Layer 3 of a small transformer language model trained on English Wikipedia (12 layers, counted from 0, width 128). Numbers have three digits each and are written without spaces.
Take only the direct path to the model's output, skipping the later layers: a vector added to the residual stream pushes a token's score in proportion to its dot product with that token's output vector.

Output vectors of the tokens that the questions are about. A number n stands for (n - 500) times 0.0024.
"orm": 438435655211330588535429565446600323256365648278585248361454531387584779609524649422372434465504643578489707416217445533482355523356349379337390537312669711576594624576319694514674421576416319509371439628524702550522420346646563627387730488616350551385348412732593328642399382736446604826462492650337557613503496595657423493311464600516500323511451607517408373592673266458411609533452
"-l": 529416451450493611488640368409491448552494571528373362432583427649424557409569423474487395617687651573662448569646569527484454562700350563429777792419321554320636545529378903509568390475448693386563391401672545513497511408577553569598691569761574549438143474565503579506334496542426425603304470617451342562608410431644583509542576453599501621623699480429459363538552688494640308522426
"adem": 423596538458786706352212569553670379210334588412636317430561485507302448690765379500560269500671611536628259549552401550205513375681670474362342578564303737321881703528612500454581479405280414403372552533523553580550446491619641480651607378478576504590531579483317582636721509984492488575542767609444423734300458275672344515436278403571501669316685525531524276743676386344744790551621
"amed": 568648422153657561280466416592638576383301735420382101508618528690671549509736539682463590446504547504702792785337483422566559562454514316418448429091516598350628318517347780238466489729406402252341575386650458665334677422596500407566556312573644829393591569398260611467514267979735500647168408434278531722616392496619410398205387609531501570389782483584372618558414362528437604533569
"ations": 528397172418738689529292472361704564174426765361585495340440429357435807388489368654375483590508581312407704315367536762508465352543526359645406397473619540350397574464560590616691469712635521186236469659718563488535575270292461616696428304346227496256397370638419243563309426782468550622569591368220538565776455496556241645612240500442501521404577476436438570332446442500414482523656
"ition": 344391539565518704250256266693715325394586814563312430189510508496316800535612253600372356488621487653526547309338705353541536380566412543439345533419610764368571484690342630255555434528678571100509620589476542389397723390719537314460611430421356302362523303575595390558448591657378330461261605578289393308803285386468630402586334613714502539235663577369578249463600260399432477324383
"ued": 779523406407457616289556364520606530121493692557423209515566572596463406668780471408405305571355569401623646512409660430528412355714585436623309378309387807297536223488364716340250496361487491510233213486496657460408558218578561293466485351532420713547470233568656512440423496884741519533533479709596291459259326484662440718402345345436503584555661442668666457532564313508569509436438
"ling": 532604560485453588417342373244500381167596565315581287478738500555500566276815331700465354531722593457537661544324504389575582470539293400495276576252638738366658512396360761297552309602390827320500441580770504586685544338412731427591750415554587572369642622475470338472493574642632615393593371356525403528215188645626466396545475458593502695290554386659418331327464423365444697228578
"ud": 483393559470550507647187369581566493402593587513636364469257323460517516524738497611387612513666722497679442429663346344510482307646704431566347538587318559588801540638386450646557538549378475470545350484617497669468422662602291436362565605541518586632489242745482561507545580670517374659652637743369397715586552683504407582440518461314501556532533462337391362272634461464388462431538
"ans": 331521591231699649582257690250627393307490668535617628630643542363325395550829357526247544416592530324492128492408553366559573567545570601664489508441381591371449390358430648546347653591611516481664353364471597496454356353459220647500702392470446697689516679547480308441577545688601496753552364617228290670535485560342377368493390554397501430524743386553588474544619489367355341466254
"m": 459485637582475574418336550339509647451413569646651568568422646472613488664558601546593659628573336497541530541543630334689540732744411606475554500416475734616549543689496496510827386470622539572644483460626436513680385636330676436695646500635682554372696589301507378533603496525567620483555321512614386261794351459456640384497491381446500514387624641388339539391408552561540511733583
"c": 650705508495291547643360617642509489571551437299333361409372487598381371537642625545255519420544392283485504314481630595587531541680382592227604572657523661645464549443406332681692593516575587705420595324521429776491433605415740536436585500795511600350626612279515507486747585659599623431479385316487492622672577335277568281417459357438500341534541721540559567500346662575435520379665
"til": 530734490342803589264362428416655450578492742488571585380510528621380594478714317678300332417522479359642326419405401470379371401510337433237576600185370682407519595313595686627398437472469608500517237276634546683615416375481495457403459151913522520169477401219527551733476413918648419617588575605500186453335240406527468650484337273537502781295763276568285346417303557622650784347596
"ess": 706716594349355565536449186507380402291461745625525361580556490331463444618808542613504445568534418529504511674082526666359500543367613537697576360674414755327197615368330417531544449630290340449440562344652548359500561436665632567376403467363534645167666444318476633500409301698419451564428580649362469660566365707468437613627651641452500401311496384556478375435521539489654492263364
"ury": 426435572436456500440175340200613421315635629391587432372553627523416370479818267720565429564394737456726099649412433310427491304460509550380578722458454491483347387451227350403652554527343338515320342510397574714442704428722334504347717560814397299743553269509478583305364625899574366723567719834515600546414483691522443446358375374584500479409340257566448437480430413255434399575691
"er": 524360636301603648742584603370338456200433486435677272528372519430528351554720514437639559638387361628626600368367385387361534617396731532387643597651622743280438429579483364516352587615664518733577446682576353598491371583481627531421645638298482494235522553790707403541460407532325513496408766513487467591683595687347416567596537418455500529547480633386369488547668537556430342414706
"ural": 407413350391487670318411396363659250340500621466437237459425568678406561726834500514421387457729545436714378569682426284512693278446562530500412727523428571627404468569338405534460479545637337348233404357271661512327594562663592524573539477516223755645661562606648459381740430696544419757430728660231436721511148610701560677477337275494501525237508335408397552508601633422687626697308
"oc": 436337578382384457534582399511661448393516663407634388535525616532318311500547355572396440703518696407457539638477254561389477366598562444624540362365641609607730683444460500603535356684608717610407615301453321614522403243394580642403606469382376728429739511593704557798436374821567368594647551711407388571720633557409650608349450470520499537482647493557761492552536531409568543337279
"ally": 683533318543553495611327138550495407555345776324468431281640418629529452496605730552512389637496588447643413546447395351398590272570523623732394904374268637348593528479381686465438468528417663122315516515345776463431701464515527433351580555306307551513415357696256387402575325870706385508241474267469539580469123650464619805485370456518501728617673597484585607585542476405460676467896
"ion": 557504471359428395603385391380556658257500601620591613384335550597590554434674394568517564479395343549359233557436575569559327279692590464285610655217616539537472503567434352590684454469549594438406326621361493580546812724429738486283339524595507487347355428474576529444494669816377354337324515493593313453671359529634602615675320253382499460366469298664673471507508599503314322356314

Output weights of attention head 3. The head adds the sum of these rows, row i times number i of z. A number n stands for (n - 500) times 0.0027.
o0: 548602550322521459399447552455623534512458521695405546344565534599584544467606616306454450496688416485572600637470538504504461863403551421257485615382511829447232268609561714459589460348675492327526331362534442586520630509604659259537555472579681464541256548549480417343462436530600566501408460439564512657417284654595212459753486672643558544525433619594377722432572525507438478407590
o1: 322436670504655444403508869251588435554515618627475630423531385502468666530335578604573690546301537586572518546512591532419262522561685515497608227274399315612507469602524423353689388657749585611498395404575687422532287493451583405686439395809771495437640711325479473579409618435520632540672339535539531403520413465488555395429575373350702566653400535538654684379439811499250420613550
o2: 494538416721321586420395421571357446423559530650631653782469564454484336307604416445559464446598488492569376543570594510627669380555695405470436634812472309658237372442302534596291599267502536517402359544631631537451554685493420264474499636261513358488472378384684544323414536434357664451508544468551620333477548498261405539764413383420512589601540520515616442513552800358039298554397
o3: 702458488522561491463381669569554395300484536436388355475610531484565501599694542568499460301270678427505456215430405669503723361330547434460291209395528464620547480436495572449430385339419632588578454630515417646606630358631528449339461384508204451448476387497697436509426417506659373528603173583681399629527453545668547604439428389481441689605482635765647181498779660593502360475233
o4: 713373432575546424481655360281473480462464628413441552319654686701299555382174432336549552491677523552432574478396577657476576601556528543384446414583589440439600384442603638478455685497529550319483737329587416424559508503379424454397358471389658611195494433628515451569553520424421342295432272250482649222466541391581637551461481547614478484548543549576652370482533381395416405237302
o5: 471389423303453184443676623454453502445583480280551580469611594447304406345432373752533520277566709440684579505483550261545582438684536482637609578464763610523518629470214574207672625476364417454468679625614245499647632674475810632503599698408436442760599663608452506502541408488421600513591380415687757571377391482563372471275739668514381658470481525637520385547450418623369375553603
o6: 718738480343593609719543487531390690356457428423475551466626418729379442491493285540414584599552529437630481305568437347291520551322439486500565750625318666462509552477494473671770459642606442504491386512500461461626421558570533270436420632615516502391573530354419440549521439457520431446407828561512536353433542437221695627311570569819448459597433706564435504544700553444293340326453
o7: 492405491284563636416497288267506467627455621583534519545704567713650322691226545537601468422491503435447318328571611319418496475506469740681337531517344482488469782511410628394472371527501757404749328333449548531659431464445607279368234377520503515836481520469334494496547422403615556489437559370562664450487479510532620485709401452507419873382716353536657517728285702518560612487539
o8: 759428482684809649521290442339454574488647458426491474573490435447710696374574349350661570245430423565454407333334664394555526617609194655506689688248430666767433498508442712356681564695379616610508504691515548534603641617340622526389463354438424540387306488298552442539619441317391511490408325363517523696601315379456503349391497501489536401517500432475237703363576513554483280735347
o9: 471415490475559563550311581506540429434526546584442479621423595406040677360453607731560404438775489522381341501484565582533574666193474368491355371496662457783434549456606397607463338569401639436402581555559538476601562387499705541599396289482498577453633526686458532425481357483470409588544574627375230264632457508534369464684531405600327558277523591413098531585279536324345586502491
o10: 418430642745380620404441393308708468329535321452469386500545629572512501703649524578571478431579538744444518371581501335413600612620466478589482564704429527391579250577801354317429539550475533596523298711507410466387615759610659433692395513614500376459326565579553444707686493548420390488359561588499273480665803531587479471467480491400610665487519455202473276383453490578307346491718
o11: 458156435514730311577639683602437714516433436570649591576631473413523447613444653539479531570271473438713475449611466573485703612468677476691331626456516494066494429554608521502458584655210453541517654656622538489753569527343382394533713488401461450518422490566547508491538313886550553670319475462548526410553198478871487566470525510421530563469447607370389597413466656274368696433328
o12: 504344650574445568319406372242486418535530679611518510458665260234469693354537308421493392565471585523466325452472468483461375785674591481526476540655589652421383886444640463537501475163437434715662575753579531302501359481511577468493670661610509499276639462522467549508349340297335300410439527737699601520267349452560462432589330205509622332493513307595606637392491477578599658437379
o13: 770525567525537347694752495286674444490478351487556465622355368392391723581597725711527399527335607549303457484378493435700466305284572275300632530466584378382533554501370584386439653533474495613661351472361386466532453563539459192675590231448599515376552641804598414429347603186447476468457578592592646473402430527459690515632361502611478451666489604416360559678469424390633792759555
o14: 514542376623426568498453558514444386449422670480506686610549449488388521619526362231468496509441517539500923476555346733439437388454364518538530426538618493587684436567413673275422308400319640446434492514465431657654604562409527379580686647547347600569426500487298494538451496598444392417439487507865480295444522514432625419552364495561557654645549765428302617476460721429498797554905
o15: 511658564491551398646465541665520283554550317623332742645304396607444391598622504560409381229591448543591537731318401519465456638518311518385396329557284326389570590483670574503479604519363593498521625754568615343597393536562637633409480562651385469502532390327613362422474623329398581381615588293387587603599407633450487490534640649538711568448457473436452393579325662443487694252574
o16: 228442365639453633366445468545621427590548506609457521426229349528511500554345417434467498532444441472513546237493497622905562647181539413508483525438715496434612523377163399462534456727417321422705556562452437513559383506661485723607358449386521334317640395235349294501481580569396399462400333660647538501707560377551498592485459644597496447579504338619385690562571630485409408441577
o17: 562466536239791541521531657511590464438467456474535700473441619294253730450494473590258612453496670669258421537442434566541460469446644688584613407453319573405484301470520648457484416396442443316796332482514360487485524534501177434365472665480186715519295499477472521610531565460560531568595394655527480272524397463259332508720709336461577368663553298381475542540507570415618492642595
o18: 367410496250541442411499425530428538305556596490440418474482588352627412514289442458592444446628360637444754246481320545419432510560569411577460674461451379330388461418537371482285575709685633353697289466486515306501487412423536553614562375231379494503487546640453401264507716401425460544425661362449526681320494629614537458561644428705541670595404521389569571307800612528437586531584
o19: 436208331466145550697544542570508433696581390501478472364421625499578432505594528622344526451497613536460527685393435513476547682438498472578443770301381542647594561667579803501552539443619589439616727599445434284553373732430387431546435471507500367384673493418522541629368456654639426462369331527535572357270738845377481373468582559659620541440593888579593561412474576412608411602415
o20: 787483484685323490386556510582561480526392415606417622552311973572459439581467603339604378497554506769595602591727528644426478433497188523482433578366422709529706277366396472590800357400633446531639478655573557474592505376608279629409675342158264303410503483499358570449364418478570579679505711574632482435421556303685571498499496551694477455355607279403621496382407513509373654672303
o21: 295373434214562584631265596349361402704478680559415679599373504574742544295487687484570438371362373434681889515534641442428433455373445745449519493583588369469433222659545434747722426441329406513485410603613565305476599591427833475468611659417556564518626400632638595649463421358623303634530402577556679490568620526449396634677522553607622340472361504394655345632629417523701499641435
o22: 680520452421640597381474754426477408304530481476556442356520641388373529696613507373511571365294475569561195442436507432391326425396637417367540613589484564506584445549374459824415684436565482570609484542480552576542484657461498668545515725495640542749526497395739598541516427693546589421406588316558541589396671491436596362532414429552510604305499400567255594489436562411565359417715
o23: 135618674433585582402531488799489592387457465542586539421779604335348598640558485484479528454228399473599445435542597555422387438247499721529582612518457590737448522522451413237450547593627483507601631734413641403395437343449824486648512652334330474394713431507477338618507351377526620445590632572606470257534581598473478482502538695519453535656378692634560352470371315466533483652406
o24: 345534508711518354549584456414566358754440330343504472575723887633441555422637383494379442504493405432668589217324605522465627569468606442552678511784694766346449463435284810496480454446600536632583519345370683412567454381431568548489127436717467245540435640618493420577406511590573726426603515560525667710727549588437538552553427282335425347447365501566395433367572621490562722609469
o25: 420556513343279505573201528690371341456502504323429502274394340554542557522324580396620515422530627631576372526363631561530353271525635213387395389755565511596653634378577705506618394593496347201473546749518398389440542512488552480490365625698748301468231429496547697425501679478775416500571746635577584430516326273738522545477584470511346556559496696392465708420541638559484559570523
o26: 525398525622411584632753527499567501401639681511543385580429580454549369566492359556525413581423419686664346543542788494541419437626630629299634285564683592412522509594452537321623383296684462720326369693436634406541733485616511412709362468380247628580516446506609430378386596540502428231397592465579550369469213660665497616597436634444465542437347447567488576378330629404719331341300
o27: 527408476446619629667297555312464560801442488807667272687563444338441316647364479351388507472361441702553575649280510325596507308415482437563376331703724877750585562465639521663508571579542488589839385494499340512578445495414389650559538558371490721388271466505473289637532392511498452582629623420443600546505626622685351581471418616639488456613646643447574320538431453772419494381556
o28: 684404405482657467396533421660496705680449566268504453511616417393423504476440636583317565578533455570484318396354592557379457682529702620443427388465369344481761474407733763462354458517623381574389467664582456561502600698466469629469602525421592298417607434401198314212358545482410626614517522567717455644657514676578545547765340852540654288478638456413763400652465560677593428721674
o29: 527640507345539427474359388324357373487534310554489546538562524546541466262489484618508510528393429358476510491176532647590426332508457552146519775260517469445459275376814318363440285491694358678654557658421595547406549298555350626390524489567546476490427623281416462504526400632619575482386537320758421304318475441649578493362564571293376564308479670428510322591514467239500547452667
o30: 502619416704516569436470541611498420501573683294502422416447388582572320582625519537651568524616681383601686665435381522453561550349739671625259624516489676634592087549486761595505517475658319544554611643431548385351445489443483533394586466774395800608540451743498410363545380226372437446638472482228494427535232417435590535393340420499491607296491598376418603471554470572566545660571
o31: 641378404554514618642740589734484466566496533491251302691503558404270521460696468558223435360604507638506451459445714574497294495484488503525537583496628513401429581559503353644445429532594320587649410367394680645331449372588627650280774462374658413649490482458426576690483457254418331296275294431390511552502613369576404483380557339631702542665421853394630726541394594673392442532390

Each question shows a token from some text and the vector z that the head gathered there. A number n stands for (n - 500) times 0.006.

"ern": 434403406454542474572603419314570499474419487412453480652522495455640578420464417492514528486584
Which two tokens does it push up most, strongest first? "ally", "adem"

":": 548506496462432535461435447502539506532472560557515476648546493450496430551483587445522500444538
Which three tokens does it push up most, strongest first? "ling", "er", "-l"

"if": 510388170766314504581212347642280455581425449334493339338509636717486559553551330602354726703446
Pushed up most: "orm"

"),": 420540252729385614476437566443446466515394370489459464583729400460559375385533820481513347435417
Pushed up most: "oc"

"8": 608527455477502530495492529453578490516522472510474540566505489430479470536467560485524444454519
Pushed down most: "oc"

" of": 425405544531477442404575550543323665619357568439586399324399401519528514533427689567601632545469
Pushed down most: "ud"

"ents": 513551484504448492528481489436551528470493483564491574522529497516504492559533566509462461463515
Which three tokens does it push up most, strongest first? "er", "ud", "-l"

" is": 513443519511479440544510543563528597469451558563581570465542545519455515497521546483551462480535
Which two tokens does it push up most, strongest first? "ition", "ations"

" the": 578516557519497499471518524410556487527441535657479492512509494467460457444473593487488373481525
Pushed down most: "orm"

" act": 506499450503455489517557494539564516479502451571468438471510518454531543554521469490478414414444
Pushed up most: "adem"

"S": 543539428549483417478366463563518519478466542520529547554391520476398499452466626446504502527408
Which three tokens does it push up most, strongest first? "ations", "ued", "ition"

"oc": 390529449494509505571528379547549577582508593547575462398548509440453545522467451500549435504673
Pushed up most: "oc"

"ric": 518570574581559545528512548480566511578437459560474484514540552510480449463459563484442464469510
Pushed down most: "amed"

" B": 477507569478465496491477489436533486509513567637530519508523483461432445487491542448524390463506
Which two tokens does it push up most, strongest first? "ud", "-l"

" an": 544495430509505419537486524585529547505490480461577517419503544486468518516554562502492445539480
Pushed up most: "ition"

"ates": 541488461539527495534412541521500476450396506472391545560478459565450523483427516458513506585513
Pushed up most: "amed"

" in": 478444632551564512436433522549504528405313505565527471540476580586454355396537513520455474382552
Which two tokens does it push up most, strongest first? "ion", "ud"

".": 581484454486486478454544471481508530546500626588477461520561530451484513506455529452473386460483
Which three tokens does it push up most, strongest first? "ling", "ally", "-l"

" or": 581547526494343579615500477395502538551478431431466542623507537386596454519529537479482403501533
Pushed up most: "ury"

"ation": 525492458502548468544485491562571572536523560518647486428494506478436501461539534510625408558673
Pushed up most: "ition"

"ee": 460492544488465527493539528494561521491532434547454509542540457540541496522447578497459532492444
Pushed up most: "er"

"1": 571496488448472547527507529487540500535500470543501476552537477438528476545454516470501479447517
Pushed down most: "oc"

"en": 555507584601447453477487429501617478561520415495417581506383483354446530517303602625379482310501
Which two tokens does it push up most, strongest first? "ans", "ued"

"ess": 410345478654341751246509605881463410399487234551443445311415406573592614709436681305610831866449
Which three tokens does it push up most, strongest first? "ural", "ury", "ling"

"ice": 572500434522554490513496475524478450471428441561462477530471482548439483473428481468492447503510
Pushed down most: "ury"

" ev": 584467389497505525558432514436618610413564424504440567481551518497574475495638431481547485440499
Pushed up most: "amed"

" to": 525445365454431441540480545468568569509484521519485572503593480497491532435500506482498486365541
Pushed down most: "ural"

"orm": 574429398591433492518392445507465475536398501441412462457521507582463511490489494496438563623507
Pushed up most: "orm"

"c": 428472549443496498566541491453475488545446531649528459458512431449490430506454454464491463467501
Pushed up most: "c"

" b": 546548509509468471506486414512547500496529507477496536443502479513452538500417510483450456442446
Pushed down most: "ally"

"olog": 567539405551426512547490552466531541508442502513430576453565509455474525509503494456530397425467
Pushed down most: "er"

"ially": 526450529494469467548528491505531607479433582545526557501571531508478530517513528480561471492555
Pushed up most: "ally"

"ond": 514500497474466765503529356456289640488462306520477433412427400512621510517651568597448693614397
Pushed up most: "ury"

"3": 487452516421522637580576454494479473507456437607472594539504384522492464487488421564461523394464
Pushed up most: "ans"

"ing": 501542506532511467577503450539529609482523602681507579444501588429473473527446553411470359535538
Which two tokens does it push up most, strongest first? "-l", "til"

" W": 527421557441512542454596588451503415445444533596529525463463588387586368444480615542456443429502
Which two tokens does it push up most, strongest first? "ion", "-l"

" may": 382469540695395717590291472457365613418398530518571618404553581613561621425390505437428485269300
Which three tokens does it push up most, strongest first? "ury", "oc", "orm"

"==": 598494506633358406509475421523579561683368577544476562578432522415426555355378667466433385464472
Pushed down most: "c"

",": 618523486545478516499495474431551435486505587557493586482554490509425450488474587559528419466537
Which two tokens does it push up most, strongest first? "-l", "ued"

" ac": 494508508534396446550608456474499595434430546594473540539635475520517527454474651444468545428439
Pushed up most: "ally"